Layer 3 of a small transformer language model trained on English Wikipedia (11 layers, counted from 0, width 96).
In attention head 0, each number of a token's query is one row of weights dot the token's vector x. The head spreads its attention over the tokens so far by the softmax of query dot key.

Query weights of the head. A number n stands for n times 0.0056.
q0: -13 -26 16 -35 10 -15 -18 12 -16 0 -13 -11 -2 4 5 -18 -5 -42 1 8 15 24 0 -10 -12 31 9 -2 -17 -16 -2 0 6 12 20 9 -1 9 1 -13 11 -7 18 -14 4 5 7 14 30 33 -12 3 21 -5 -33 20 -6 -7 17 -9 -7 -28 0 -33 -5 -25 -5 -14 4 5 -4 36 -39 7 -6 -7 14 11 -35 -3 -10 2 -39 10 -10 -28 0 7 34 -14 4 4 6 6 2 14
q1: 4 -5 10 -8 45 -19 -4 4 25 7 -22 -1 18 -28 3 -13 18 20 -3 -9 -18 -12 17 4 -29 3 10 -12 3 16 -3 -19 6 2 -6 -15 4 14 3 -2 -16 -14 -4 -3 -2 3 3 5 -27 -5 -18 -23 4 -4 -11 29 -3 20 14 -6 0 -2 -26 -26 -13 14 -18 8 30 -12 28 6 17 0 38 6 7 6 -3 1 -14 -28 11 -16 42 -1 -9 -1 -39 14 -31 15 17 6 -7 -37
q2: 11 1 -7 3 -10 16 22 -1 7 0 26 4 -9 5 -7 -12 -11 4 -4 -24 23 -19 -3 10 -7 -13 -11 34 -5 -3 -5 -4 -9 -6 -21 -13 -26 -23 6 -25 5 -2 -5 23 8 16 6 -2 -10 -11 7 29 -8 11 13 -26 -21 4 -11 -6 -13 22 -11 4 9 24 8 6 -9 -5 9 -25 13 -3 -9 6 12 -1 6 -5 30 5 -20 -4 -4 11 -3 5 -13 19 18 -9 0 10 14 6
q3: -23 7 -8 -24 -25 18 -3 9 -6 -17 12 -9 5 5 11 -11 -24 -20 4 -24 -9 -1 -25 21 17 28 -13 2 -2 -50 12 -6 -18 28 6 -17 -20 -45 18 -20 24 -4 8 3 31 13 24 28 36 3 14 4 18 -18 -30 2 9 4 5 -4 -19 3 24 -2 -4 1 38 0 -34 0 -18 0 -19 4 -47 3 14 -2 -31 0 -31 17 -28 25 -7 -2 25 17 35 9 22 -60 -2 28 29 14
q4: -30 11 2 -10 -3 6 2 -1 24 -17 8 2 -12 -5 -3 -17 -35 -4 14 -7 33 -24 7 17 0 -6 2 20 -14 -29 -11 -2 5 12 7 4 -13 -10 8 -6 48 10 4 2 7 4 10 -5 9 5 30 -6 -36 34 29 -31 -20 4 -6 -6 -12 8 -7 7 1 4 33 9 1 -16 -1 -16 9 -15 -18 5 -12 -8 -11 -19 -5 12 -25 -17 -13 9 8 -9 25 -6 14 10 -2 -21 6 54
q5: -13 -16 0 20 -25 9 25 29 -3 -38 -8 18 21 -8 -27 -19 -17 -32 16 3 7 11 -4 -4 4 -5 -8 26 -43 -30 -25 -26 -4 -7 29 7 4 -30 7 -33 12 -6 -5 -17 -12 -6 28 11 1 23 -1 -3 -2 8 -1 -19 -30 -16 -10 -6 -9 -3 33 2 -6 -23 42 -19 -22 17 -7 36 -27 5 -49 -8 -15 -21 3 -6 -14 15 -26 19 -12 -31 1 24 69 -3 20 -24 -16 7 24 83
q6: -14 -7 -10 -15 -25 27 21 1 -4 -18 22 -35 -31 2 11 -50 -12 10 -8 -19 37 -9 6 19 22 -23 -1 64 -59 -24 -14 12 13 15 -8 4 -33 -14 11 -23 41 -12 -34 -23 9 9 8 18 40 -18 32 1 -1 11 16 6 -1 -3 0 -18 -14 19 17 38 -5 9 46 21 -6 -16 -26 1 4 -6 -59 -6 -5 -11 10 -9 -5 17 -26 -16 -29 3 3 0 46 -30 34 -19 17 21 0 59
q7: -7 0 27 0 22 -12 -12 25 15 -5 -8 5 -14 -14 -5 9 -20 -5 15 23 -40 -16 -11 -29 -10 -7 -17 -8 -1 0 -1 -35 7 -7 5 -14 24 7 4 7 4 12 -32 7 1 -1 0 -30 -16 19 7 -18 -13 9 2 -30 -29 -42 -23 -3 1 6 -2 -19 24 -8 2 1 8 23 8 -25 -25 17 8 -30 -8 -16 21 12 -23 11 2 26 -18 -14 -29 -5 9 -15 -24 -7 -20 -22 2 26
q8: 5 13 16 24 29 -29 -9 -7 -1 5 -27 12 3 5 -26 52 18 5 6 3 -34 25 -3 -21 -22 2 -6 -27 39 30 -2 -14 6 18 32 -12 61 12 -12 20 -44 -1 19 29 -24 11 -32 -17 -27 -1 -36 9 18 -1 -28 3 -5 -16 -1 5 16 -11 1 -20 4 -5 -33 -11 21 19 26 6 -16 -5 32 -26 3 30 -10 0 1 -24 7 -7 8 -6 -19 -15 -34 17 -27 19 -7 -47 3 -37
q9: 15 -5 -8 -17 -18 1 -14 -19 -23 -7 20 33 -9 10 8 16 -12 23 -2 8 -1 -26 -5 27 -35 -1 4 13 2 -16 6 52 -8 -21 -1 -17 -2 3 2 5 -3 17 11 14 14 3 -4 9 35 -12 20 -10 -26 21 7 0 4 -4 30 6 9 -30 -10 10 -9 16 -16 15 4 -10 -28 6 6 3 -15 47 12 -10 -28 0 21 18 8 5 -18 6 -10 -37 -62 25 4 6 13 14 -21 -22
q10: -33 -43 -60 0 -29 26 -7 10 -18 4 21 -14 -11 -8 5 -22 0 -48 3 12 55 3 29 -5 -15 15 2 -13 -11 11 14 35 43 21 -1 38 -9 12 -19 -2 28 9 15 -19 -5 8 -42 11 17 -24 11 34 19 21 13 9 -15 2 1 -5 19 6 15 42 -9 -14 32 -6 -13 -11 0 -52 -25 -8 -58 11 -30 27 44 -5 10 -23 -17 8 12 56 -13 21 24 -12 -4 32 0 6 8 -4
q11: -16 8 -11 28 19 -19 -53 4 5 43 -17 -41 -19 1 -16 11 37 6 4 22 -7 31 9 -9 -2 -54 24 0 10 -5 19 4 -11 31 20 18 45 11 -28 21 -7 -27 0 -18 3 -14 -12 20 0 -3 -7 -2 19 -1 9 11 -4 -3 -8 -12 30 -4 3 12 2 1 -16 -10 2 -7 51 7 -8 0 14 -2 -29 29 -2 18 14 -23 25 -24 -2 11 -4 16 -48 -1 0 39 3 -36 1 -26
q12: -22 1 -22 16 7 -7 15 13 -20 -22 8 41 33 -41 4 12 -9 -17 2 16 -1 -4 -1 43 24 21 -16 -34 -34 5 -15 41 -6 -35 -19 -24 2 5 -32 0 8 -11 32 -23 -1 13 34 13 21 22 8 -34 -4 41 -23 47 -9 5 17 40 -23 -15 -45 -16 19 18 25 32 8 14 -2 9 43 24 -1 12 -26 3 -24 -2 -16 46 13 20 -7 -8 29 -32 -28 -16 36 -12 23 47 -1 6
q13: -36 23 -34 32 44 31 21 66 12 12 0 -28 -10 -34 1 11 -17 -5 20 -40 -24 27 17 -18 15 -20 37 8 28 -4 4 -10 -10 10 -10 -32 10 21 -4 -3 6 -26 19 -24 32 -14 30 -51 -7 -14 3 -30 7 12 -18 -2 41 16 -36 -23 22 16 48 -16 -14 -12 27 -16 -21 10 5 16 -20 7 -25 15 -9 -5 -15 -20 -20 15 4 18 -17 -72 15 -32 51 34 3 -5 -5 -12 -9 26
q14: -16 -39 47 -28 -33 -9 31 7 -22 -13 44 6 5 42 -4 7 4 28 -18 -13 17 -1 -17 4 -23 28 -12 10 -2 -18 -13 -40 45 0 8 0 28 15 -30 18 -50 12 -1 24 15 -10 -9 11 44 -40 0 6 -26 5 5 -9 36 -1 4 -9 -34 -11 -13 -33 -31 13 -1 -26 32 -13 5 -7 -9 9 12 -12 35 15 -9 -14 -7 6 -11 -22 -7 33 -26 3 3 -14 -24 10 3 -15 36 8
q15: 1 -21 -22 -27 -32 7 -10 0 38 -26 -5 17 -52 32 -44 10 -13 7 52 -17 33 36 -43 11 -9 -21 12 13 -23 -10 -29 -5 -57 17 15 12 15 -8 -4 -29 -23 -7 -25 -37 8 17 -38 -2 27 4 -19 1 10 23 -45 -21 17 24 -23 -49 21 -18 -16 -50 -12 -22 45 12 19 8 34 -4 21 12 31 -9 12 6 -17 5 -6 16 18 18 5 -38 -26 17 24 22 -11 -31 -7 21 36 2
q16: -5 -32 4 -5 -3 3 -21 26 19 -7 -35 -40 -24 -15 -2 -16 17 -10 -5 -2 -15 -14 33 58 -4 -17 -10 19 -24 21 -2 -25 -24 1 -20 16 -1 -10 -27 -25 -10 -16 -40 -8 2 35 -6 20 -11 43 -35 -16 -20 -33 -7 15 7 16 15 -7 -7 26 10 8 -27 7 29 9 6 -5 -42 16 -19 5 6 -36 -1 -48 29 31 24 -9 -4 -42 2 -2 -20 60 -9 -28 20 -46 28 6 -5 55
q17: 43 20 -23 -25 -7 -2 -5 -2 7 -19 28 10 38 -6 38 13 -32 1 3 -12 28 22 28 -2 10 46 -28 -3 14 -35 -22 33 4 35 21 -2 -42 -13 30 -10 30 -2 10 26 -9 -7 -24 -18 2 22 0 34 -12 -8 -45 -5 -46 -33 5 10 -7 7 1 37 16 16 -12 -19 -27 -38 -6 8 -10 -48 -32 12 -2 10 -36 36 -27 -5 -7 -23 1 43 13 -27 14 -8 16 6 10 7 -56 21
q18: -6 -16 -14 -20 -3 10 -2 -4 -4 -23 -4 13 2 -21 23 -35 7 16 94 -11 29 8 -29 -17 -11 -15 -6 8 23 -4 -23 -7 8 18 27 13 41 14 -12 -4 -2 27 11 21 12 -20 -50 -14 23 -20 -18 -8 -17 -7 23 -8 38 -5 3 -15 -4 16 14 4 -52 -32 27 -4 24 23 -20 0 -47 -24 -15 8 -27 44 31 41 -9 14 22 10 14 21 -22 0 9 -17 25 2 6 -22 51 10
q19: 0 2 -16 -36 8 -36 10 0 -27 35 -27 -28 14 -39 -43 -33 -11 -7 10 16 9 22 8 -13 22 -30 12 5 -11 33 33 -7 26 22 -13 -21 -45 -13 -53 8 28 -26 0 -16 14 4 -21 41 -2 -46 -27 -24 -1 14 35 -10 -6 -31 -1 -3 17 7 4 10 4 14 -26 -5 15 11 40 15 -7 10 -7 -25 -19 4 -23 -10 0 19 -22 -10 17 -10 11 -5 35 -34 14 -7 2 43 14 49
q20: 16 -45 -25 -9 -15 -10 -26 -1 11 26 -30 -14 5 -8 36 -5 -2 -31 0 0 3 10 -17 -16 -16 -8 0 38 -22 31 -25 -27 -33 14 -20 24 8 -19 7 23 31 -13 -23 9 4 5 -30 10 15 1 15 -14 -19 -45 14 -6 -16 -2 22 -7 -11 3 35 2 17 -7 42 -6 -3 26 14 -12 -20 38 -35 -14 -20 -5 6 -2 5 -32 -11 -24 -8 13 -38 24 30 -4 9 -2 13 -8 28 16
q21: 35 22 14 -34 -4 -17 0 9 -36 -26 -1 -4 -3 7 -1 31 -27 16 -21 -14 -31 -26 13 38 -27 30 -30 14 9 -19 -10 36 -19 0 -13 -27 -21 19 34 -8 14 -16 25 36 -13 -5 9 -8 -20 14 7 1 -43 -2 6 -13 -11 -26 -17 6 37 4 7 29 35 -1 -34 7 18 -3 -20 4 -4 19 0 -32 8 -12 -9 -15 41 17 16 -3 -11 -12 12 -19 -16 27 -10 -7 -5 10 -57 -5
q22: -54 1 -17 14 25 15 -17 -17 40 3 12 -2 -16 -14 16 -21 19 4 -1 10 -15 -23 2 10 17 -36 8 27 1 -9 3 -33 -26 -7 -40 8 44 2 20 -10 13 -11 -31 -44 28 -2 4 -4 -11 17 -6 3 -10 23 -4 15 6 13 0 22 34 35 18 18 -40 38 -30 34 -15 -48 4 39 -25 -7 -29 25 -5 -30 -14 -18 -17 -8 -44 0 -6 -44 5 -7 7 -12 6 23 -21 -3 5 -12
q23: -17 -29 -7 17 17 -10 -1 26 35 -5 4 49 0 2 14 16 48 -9 19 9 -27 2 30 -19 -1 -8 -11 -5 27 8 22 3 -8 -16 29 -51 25 10 -12 -9 -20 27 51 2 21 -3 1 -51 -4 -23 9 -8 -53 5 6 -13 45 19 0 12 9 56 23 13 4 -15 -17 20 -1 -2 7 -40 -55 -4 5 51 -55 -21 7 -18 16 18 35 -5 30 -29 6 -32 -27 29 -30 2 -36 -28 4 -23
q24: -4 22 26 -1 5 -11 18 -18 -11 23 -41 -7 -47 25 -12 19 34 55 29 -28 29 -16 0 5 -13 -48 20 7 -17 -25 -30 -16 16 32 30 -5 3 -34 -23 12 4 -5 -48 16 15 1 29 43 -5 17 -14 31 -55 -25 -5 -53 -2 -5 -16 12 -22 -23 -29 24 -30 42 -4 -10 16 16 -8 51 35 1 -3 -4 -8 -10 -19 3 -2 30 -1 -21 -28 -6 -18 -1 4 -3 -28 27 49 -14 13 7
q25: 35 25 -20 -14 34 13 9 18 22 -53 30 3 29 -21 -16 15 7 -41 28 12 -48 32 25 -7 -6 27 -25 -36 0 -26 21 -11 -9 -12 13 6 -8 -26 1 30 17 16 25 2 -56 -15 -3 -36 9 20 -4 -20 -47 -24 -45 25 42 19 -4 -28 -4 38 35 30 12 9 -10 8 -12 -1 -31 8 -6 -29 10 9 -13 18 20 -9 -4 -21 -15 36 18 -10 26 17 -29 -13 -5 -28 -33 -30 -19 -8
q26: 17 19 48 -28 -45 -3 -50 54 -21 -16 -5 10 -1 14 -21 -17 -50 2 -39 0 -4 -42 12 66 -23 22 7 -56 1 13 41 8 -5 -11 -28 23 -10 22 -13 -18 -2 8 16 42 4 22 0 -12 44 -5 -12 -1 26 47 35 5 39 -27 22 -5 -16 -27 -2 14 -49 15 -13 4 -2 1 5 15 1 -44 7 17 -24 -22 22 -29 -2 10 2 -30 15 19 12 -63 -36 23 3 9 -1 -17 13 28
q27: -11 9 -19 -27 -5 -19 6 -8 -29 -6 -24 -15 -21 14 52 23 -4 -18 7 15 -20 -18 47 18 1 -14 17 61 1 -18 -11 12 -38 -6 15 -23 -15 13 12 -12 -8 -22 -17 -33 19 17 -4 4 26 22 6 -24 -5 -16 26 -50 -11 -28 17 -28 29 -7 8 -6 -2 -13 3 -11 9 5 37 -8 -16 26 23 3 -12 -61 7 -3 34 -5 30 -1 23 -41 -3 -9 -38 -26 5 4 35 15 14 -64
q28: 16 -19 -8 3 31 -8 37 4 36 13 5 -37 -16 -34 20 5 3 7 53 24 -10 13 5 -26 -5 6 -9 -2 -28 -7 -34 17 -33 22 30 -27 6 -30 31 30 18 -3 31 -19 -29 5 -16 -2 -7 14 -31 -16 14 -29 -28 33 44 33 -18 -1 20 64 12 -6 -15 16 25 30 -20 30 -2 -13 18 28 -23 24 -24 -4 -3 9 18 -14 7 26 35 -5 9 1 -30 -10 -11 -27 7 -14 14 23
q29: -3 -23 -17 -41 -25 40 56 44 17 -9 20 -27 -28 -29 -3 21 -19 6 -7 -20 16 47 27 27 -25 8 16 22 -18 -10 -44 -40 53 8 4 12 0 -3 47 -1 3 18 -28 -5 20 -35 2 -10 9 9 3 -5 1 20 -13 31 -24 -2 6 -3 -8 -19 5 7 -13 -9 18 -24 4 -9 19 31 17 -48 36 11 9 -13 4 55 -38 16 -31 -17 6 0 -19 -9 41 29 6 1 5 -11 -11 10
q30: -27 -29 -34 -7 -40 17 2 5 -8 -44 18 0 14 7 20 13 29 -31 15 -49 22 56 -30 -50 -10 1 -12 -13 22 -32 1 -2 26 17 44 -15 4 -18 8 -10 -40 -2 15 -1 -9 11 -20 18 -19 -24 4 -19 39 53 17 26 11 13 20 -13 -8 -33 23 -1 -14 28 -1 -49 22 6 22 -16 -36 -4 -12 38 11 2 -6 -8 -8 -23 18 15 31 -8 13 -1 29 31 6 -14 2 -36 -13 -25
q31: 53 2 41 1 57 16 -9 -27 -4 -67 -18 46 26 -15 24 12 -10 15 -1 5 -14 -30 -19 17 -2 -10 -38 9 5 -23 -12 -16 -7 -21 -37 -23 -9 10 19 -32 13 5 20 36 -3 -13 8 -30 -52 -10 10 3 -26 -21 -24 -35 -1 -11 10 2 15 8 -25 40 -1 -9 -10 19 42 19 -3 23 -22 -18 5 14 -7 7 8 32 -34 22 -19 12 -6 -32 17 8 -1 -21 33 -26 3 -16 -2 -2

Each question shows a short text with each token's key, already scaled and adjusted for position as the last token sees it. A number n stands for n times 0.013.

Then comes the last token's vector x. A number n stands for n times 0.051.

0 "| ": 7 -6 -7 -15 -13 -29 -12 8 19 -23 -1 24 -30 55 15 -3 0 22 3 -27 1 17 18 12 1 -2 -8 -4 -6 1 0 18
1 "201": 16 22 -6 -13 -27 -2 -12 40 7 -47 -23 62 -40 35 -11 3 15 10 9 -10 28 -26 33 -3 -9 28 -35 -14 47 13 21 -2
2 "2": 0 38 -15 -18 -23 9 -14 39 -17 -41 -22 57 19 61 -30 -28 7 31 -28 26 -4 0 20 -10 -14 29 -40 -14 22 20 -7 19
3 "-": -34 15 -5 -22 -17 -8 -30 20 5 -17 -14 16 22 77 -5 -31 21 5 -23 20 -2 13 9 -10 -2 -4 -5 -16 4 21 -1 14
4 "07": -39 14 -3 -43 -27 -30 -32 20 15 -10 -8 47 9 45 -4 -26 -16 -14 -3 34 -7 1 -14 6 -4 -17 -19 -2 -7 -7 9 18
x: -17 -9 18 -20 2 -14 -5 17 -25 -14 -13 -8 8 -11 -16 32 -7 21 -28 12 7 -35 4 9 19 8 -2 -4 23 -6 0 6 -15 -7 1 -38 10 34 -6 -8 3 9 8 -6 -23 -9 16 4 8 4 -17 -18 27 -22 3 -22 -2 -7 -2 -14 56 -14 -11 -3 27 10 -27 15 21 -20 51 12 -10 16 38 -9 37 -2 2 -44 22 18 -8 34 5 -28 16 12 -7 20 -17 2 -15 -2 -11 -5
To which token does the last token give the most attention? 4 "07"

0 "similar": 21 -24 -9 5 -16 -4 -11 8 9 10 -12 9 1 58 -3 -30 -12 0 8 -15 -26 -9 12 16 -7 -7 13 -22 -6 23 -17 9
1 ", ": -3 -4 4 7 8 -5 -16 7 -4 -19 -16 34 4 77 -4 -15 -15 2 5 5 -25 43 3 38 20 -2 -9 1 3 -20 -25 15
2 "but ": 8 8 -4 -7 -5 -8 -24 15 11 0 -2 13 12 50 11 -24 -6 22 0 -6 -17 16 -4 27 10 -18 8 -12 -6 -13 -29 22
3 "less ": -7 21 -8 -9 -7 -14 -17 4 18 -11 2 13 -8 24 13 -23 -3 -16 -2 -23 -26 10 1 11 3 -17 37 -20 -20 -12 -7 -1
4 "famil": -18 -7 -1 -4 3 -11 0 5 12 7 -8 8 -15 27 5 -23 -7 4 19 -32 -30 15 5 3 13 -2 14 -24 -6 -2 -20 20
x: -15 28 -9 -5 -9 31 17 0 -30 24 3 -3 1 18 16 5 17 19 -12 -17 -21 -17 -3 -24 -16 -3 37 -1 17 -33 10 -21 8 -26 4 8 2 4 6 33 21 -11 12 9 -6 5 21 -24 10 -6 18 22 -11 3 12 -22 -12 6 -34 -31 50 3 -14 -4 -8 -23 -11 18 20 -19 -40 12 -10 -11 -13 8 -11 -23 6 9 -3 21 -7 -13 -52 8 -13 -13 8 -2 -2 15 -5 -17 -19 -7
Which two tokens does the last token look at most, in order? 1 ", ", 4 "famil"

0 "he ": 2 0 5 -4 -11 -3 -33 32 11 12 -7 17 13 27 15 -21 -25 28 5 -17 -3 17 0 15 5 -4 3 -5 21 7 -3 12
1 "debuted ": 28 -2 -21 2 -18 3 -22 12 25 -11 3 27 -2 30 51 -15 3 20 18 -36 -18 8 -4 -1 11 -7 12 -8 -20 21 2 20
2 "on ": 26 0 -11 -4 -20 -12 -24 7 37 -8 24 5 -2 29 35 -32 -1 15 10 -25 -9 22 -38 19 10 -18 8 -8 -17 -6 20 27
3 "the ": -1 12 9 10 19 -11 -5 4 5 -9 -14 1 -5 45 1 -21 -19 10 -2 -31 -14 24 10 31 -5 9 0 -9 6 -4 8 21
4 "Bangk": -18 5 -6 -27 -23 -28 -23 24 41 7 -8 42 -19 35 -13 6 -6 28 27 14 -5 9 -22 5 11 26 12 -18 20 10 24 33
x: 22 0 28 9 21 -4 -1 17 21 -30 -3 4 -15 -14 -12 5 3 -22 -15 -37 9 -18 38 -1 -3 8 -3 9 25 -5 25 4 -16 -6 5 7 -9 19 2 -15 12 -4 17 9 -36 -30 8 -12 11 -66 -30 1 -29 -6 -8 -15 12 18 -27 -10 57 -2 -10 36 -4 -27 -7 -4 -8 -39 42 -7 0 20 -32 8 -1 0 -8 6 5 -1 11 15 -16 -23 -5 -22 -15 18 -12 13 14 -34 -1 -1
Which two tokens does the last token look at most, in order? 4 "Bangk", 3 "the "

0 "who ": 1 7 9 -1 -8 0 -22 21 13 -2 -1 13 -10 21 17 -14 -22 33 7 -25 13 13 -1 23 -5 0 0 0 -3 10 6 36
1 "attend ": -3 -7 -6 10 -13 9 -17 19 28 -10 2 21 0 26 36 -15 -10 25 16 -29 0 27 -14 11 7 9 -10 -15 -2 8 19 25
2 "in ": 10 -6 -6 -1 -12 -6 -27 14 21 -9 -4 15 -3 43 22 -13 -1 14 24 -6 -9 35 -29 46 5 -17 12 13 -8 -5 21 40
3 "advis": -16 18 -11 -19 -26 -20 -13 14 26 16 8 24 -7 39 21 -27 -12 16 30 -13 -5 -4 11 15 2 -3 16 -36 -10 17 2 21
4 "ory ": 2 13 -20 -1 -14 2 3 8 -4 -4 -5 18 18 34 8 -47 -18 11 -4 -5 -20 28 -10 4 17 15 15 -20 8 -3 1 19
x: 28 14 -10 -53 4 -12 24 13 -12 7 12 -7 -9 6 -8 20 22 2 0 11 12 -23 -6 -7 11 -7 21 -15 35 -31 -8 4 23 17 -4 -21 17 3 9 12 -10 30 -23 18 -4 -5 -3 35 -1 -3 9 9 1 -24 11 18 19 6 -54 21 14 4 -27 7 -29 22 -3 -12 20 -18 3 -20 -15 -13 8 -16 -15 23 6 -4 -18 33 -11 -3 -12 -14 19 -16 -5 -1 4 16 -28 -41 15 2
Which token does the last token look at most, and with what share of its attention? 3 "advis", with about 60%

0 "in": 17 -22 -27 15 -14 7 -9 11 12 -7 -12 15 13 21 7 -22 8 -24 7 9 -19 11 7 24 -3 -3 11 11 -16 -21 -4 15
1 "ski ": 13 -10 -6 -3 -7 5 -9 5 3 -7 -26 28 -6 12 20 -16 -15 1 1 -8 -21 19 -13 24 21 -18 -4 28 3 -11 -1 9
2 "in ": 11 1 -6 1 -9 -4 -23 9 14 -12 -8 11 -3 43 20 -5 11 -2 16 0 -7 34 -23 47 0 -24 12 27 -9 -4 7 37
3 "200": -18 7 -2 -14 -19 -12 -8 12 11 -35 -21 36 -38 45 2 24 4 -24 37 0 21 -23 9 28 1 -1 -33 9 36 -2 26 1
4 "9": -15 -16 -4 -7 -18 14 -7 18 -24 -41 -16 41 27 70 -45 -12 10 11 -13 22 1 -1 14 3 -14 16 -38 6 25 4 -7 21
x: 40 -8 31 -34 19 -16 35 21 7 0 -11 17 -11 -16 -2 12 -7 7 4 2 3 9 -13 -11 22 23 18 6 11 -11 -11 23 -2 13 -17 -59 -4 4 -14 6 -2 -17 5 -14 13 -12 4 -6 32 -15 -52 12 6 -7 -14 1 5 -10 -1 32 9 -25 -1 -34 -12 48 -23 -16 23 2 13 4 -20 13 14 -19 34 8 -10 -8 -13 19 -1 9 1 -34 -11 -25 -10 18 7 4 -4 -4 -24 1
Which two tokens does the last token look at most, in order? 2 "in ", 1 "ski "

0 "train": 12 -4 -8 2 -12 0 -3 6 13 2 -9 -1 3 34 5 11 -15 -5 14 -33 -5 8 8 9 -6 -3 3 5 -14 29 3 40
1 ". ": 18 -1 -8 -4 -7 4 -8 0 3 -33 0 15 5 63 6 -4 -11 14 -5 -11 -26 29 -8 11 22 0 -30 12 4 -10 -7 34
2 "At ": 20 -1 -2 -1 0 -3 -17 4 31 11 -8 -2 7 17 38 -5 -5 15 13 -37 -6 28 -18 20 3 -12 -6 -14 -11 5 2 28
3 "his ": 1 5 -2 3 9 -10 -21 9 8 1 -31 11 -3 33 -16 -26 -20 21 -1 -24 -13 15 9 23 12 -2 9 -2 13 6 3 10
4 "b": -36 -8 -5 -29 -20 -8 -20 31 23 -7 6 31 -8 33 13 -8 4 5 -6 -5 5 -2 -6 4 -21 22 -8 -14 20 -16 -10 0
x: -16 12 23 -1 25 -7 41 -6 6 3 -9 -2 4 17 -15 57 1 3 -18 -19 15 18 54 -6 1 1 -4 4 12 1 13 -2 3 4 -8 -19 -12 9 33 31 -21 -20 -1 18 -29 -8 29 -38 -1 -16 23 -8 -7 -27 -4 -12 2 -11 -9 37 15 21 -3 -20 51 -37 -18 -10 -14 -19 12 -10 4 14 8 8 -1 -21 18 -6 10 -5 -10 -18 -18 20 5 4 -25 19 -14 -9 10 6 -22 7
To which token does the last token give the most attention? 3 "his "

0 "La ": 17 -2 -5 -4 -7 7 -5 11 19 -12 -4 9 -16 -5 30 -26 4 22 18 6 3 27 -15 5 6 33 -36 -15 15 10 33 19
1 "Not": 13 4 2 -8 -2 -9 0 9 12 22 7 7 0 32 2 -16 2 12 44 -5 8 18 -18 16 -4 30 -23 -17 5 1 3 34
2 "te ": 9 -9 11 13 0 7 6 -7 0 -9 1 19 2 13 23 -52 -15 -12 4 1 4 15 -23 39 7 30 -17 9 15 -31 1 22
3 "de": -8 18 -8 -5 -3 -6 -3 5 12 5 4 15 10 11 6 -27 -16 0 4 -4 -5 18 4 18 -8 33 -18 -3 -3 -22 -1 18
4 "i ": 3 9 2 16 -2 10 1 -8 -13 -2 -12 26 -3 15 -2 -38 -15 -8 1 11 -8 20 -24 43 12 16 -21 17 17 -27 3 11
x: -36 0 0 -39 32 -20 12 -23 4 -16 -4 18 37 -9 44 24 -14 -23 -3 -11 -10 17 -4 4 11 7 -14 10 36 -16 15 18 34 4 -8 -10 9 -2 25 4 -3 9 16 -11 16 -3 -20 24 10 -19 15 -7 -41 -20 -13 -22 -12 -12 -26 -21 10 -7 -8 -34 9 -18 -41 -6 6 -14 22 -3 5 -28 8 0 17 22 12 9 -7 21 -22 2 5 -4 13 31 0 0 15 -3 -10 -23 5 6
To which token does the last token give the most attention? 0 "La "

0 "===": -4 14 1 -20 12 -18 -27 3 23 -18 -18 14 -4 71 5 -11 -9 9 -11 -1 -26 34 13 11 10 12 15 15 -15 10 23 21
1 "\n": -1 -7 -2 -10 5 14 -10 6 2 -23 -6 23 3 73 -1 -1 -15 16 -8 -15 -12 39 -11 22 16 20 -28 -3 11 -4 4 0
2 "S": 6 50 -17 -26 -22 -20 -21 24 26 12 10 31 -15 -1 17 -16 -2 27 2 3 8 9 -10 -14 0 17 -6 -19 2 -11 -5 13
3 "li": -25 23 -3 -11 -11 -1 -9 23 20 3 20 24 -3 14 21 -7 -22 3 -14 -9 11 6 -33 -9 -13 18 -10 -18 -3 -20 3 -9
4 "ps ": 11 13 -4 5 -3 6 -9 0 12 -3 -14 27 8 36 3 -21 -22 5 -20 -29 1 13 -29 12 1 26 -18 12 5 -15 -2 12
x: 15 -39 8 -11 27 -17 7 -14 -26 -38 -6 17 16 9 -10 39 18 -8 -4 -18 -2 7 8 13 39 10 -5 2 2 -17 -31 -19 22 8 1 -51 -17 19 27 21 6 24 17 -12 10 -14 8 -5 2 4 -4 1 19 -13 3 -29 25 0 -18 -3 -22 11 -11 -31 -13 -41 -17 12 -5 -2 36 -1 -3 -4 29 24 -19 15 -21 8 5 32 -3 -11 -1 -3 -12 3 31 -2 0 5 -6 -37 11 -16
To which token does the last token give the most attention? 0 "==="

0 ", ": -6 1 3 6 3 -7 -15 11 -1 -18 -13 40 1 69 -3 -13 -24 15 13 -1 -24 45 0 37 22 3 -17 -3 11 -22 -15 14
1 "Tul": 24 1 -16 -10 -14 -6 -5 6 16 25 -14 29 -3 8 -24 -8 -23 36 28 10 3 1 -16 -8 7 35 -10 -16 38 8 16 13
2 "sa ": 4 -2 1 -2 -4 5 -4 1 10 18 -16 22 11 2 -17 -20 -20 5 7 6 -6 16 -33 24 10 14 -4 14 17 -27 4 13
3 "County ": -2 -2 -1 -7 -3 0 -3 1 3 -3 -21 10 -14 26 -10 6 -29 -1 9 -4 -6 3 -14 30 26 19 -19 10 6 7 31 37
4 "Reserve ": 8 0 -1 5 -7 10 7 -15 4 -1 -8 16 0 22 -1 8 -34 14 13 -18 -9 9 -21 5 15 4 -25 -5 -6 13 35 28
x: 22 -22 -7 0 16 -2 5 23 -19 -17 7 19 -4 -4 -9 23 5 9 3 6 18 -6 -6 1 -2 10 -6 4 40 19 -16 4 7 9 -28 -1 33 -8 -8 -4 -2 7 -12 7 33 -10 -2 12 12 -23 18 16 -4 -11 -18 -14 -3 -25 -26 0 66 5 -7 -1 -15 6 -6 -6 25 -34 50 0 6 -18 36 24 4 10 -10 -13 -4 42 11 15 1 -12 4 -30 21 -8 -13 -12 -4 -53 21 19
Which token does the last token look at most, and with what share of its attention? 0 ", ", with about 50%

0 "r": 22 -27 -36 5 -26 12 -11 29 15 -14 13 20 12 40 26 -26 9 -17 3 13 -26 10 -7 10 -12 7 -10 -19 6 -9 -30 10
1 "ado ": 3 -3 -9 -5 -4 8 -17 -6 6 -1 -3 8 22 30 8 -35 -10 -1 -4 -2 -22 25 -22 23 17 -1 -15 15 -11 -3 -13 17
2 "Z": 7 36 -12 -29 -19 -11 -19 28 29 7 -10 36 -21 3 24 -8 -8 14 8 1 9 -2 -28 -10 14 10 -22 -22 16 -13 -6 7
3 "anch": -10 10 -2 -7 -14 -8 0 4 17 10 35 18 -2 9 6 -24 -15 17 13 -24 21 3 -53 -8 -8 21 -17 -16 2 -17 23 13
4 "i ": 3 10 2 11 0 13 -3 -11 -10 6 -16 18 5 7 -10 -33 -17 -13 -9 10 -9 14 -27 34 12 8 -11 26 10 -32 -4 15
x: -26 2 11 -39 20 -25 7 -33 4 -6 -16 27 42 -7 41 29 -9 -21 -5 -10 4 6 -4 2 17 2 -2 4 29 -27 20 10 30 -2 -1 6 10 -8 16 -13 -7 10 17 -18 15 3 -17 21 8 -5 8 6 -22 -14 -15 -37 -1 -15 -3 -24 8 -7 -7 -21 22 -35 -28 -2 -4 -15 20 -4 10 -33 12 2 26 21 7 7 -10 24 -25 12 -4 -15 8 33 15 7 10 5 -9 -33 5 10
To which token does the last token give the most attention? 1 "ado "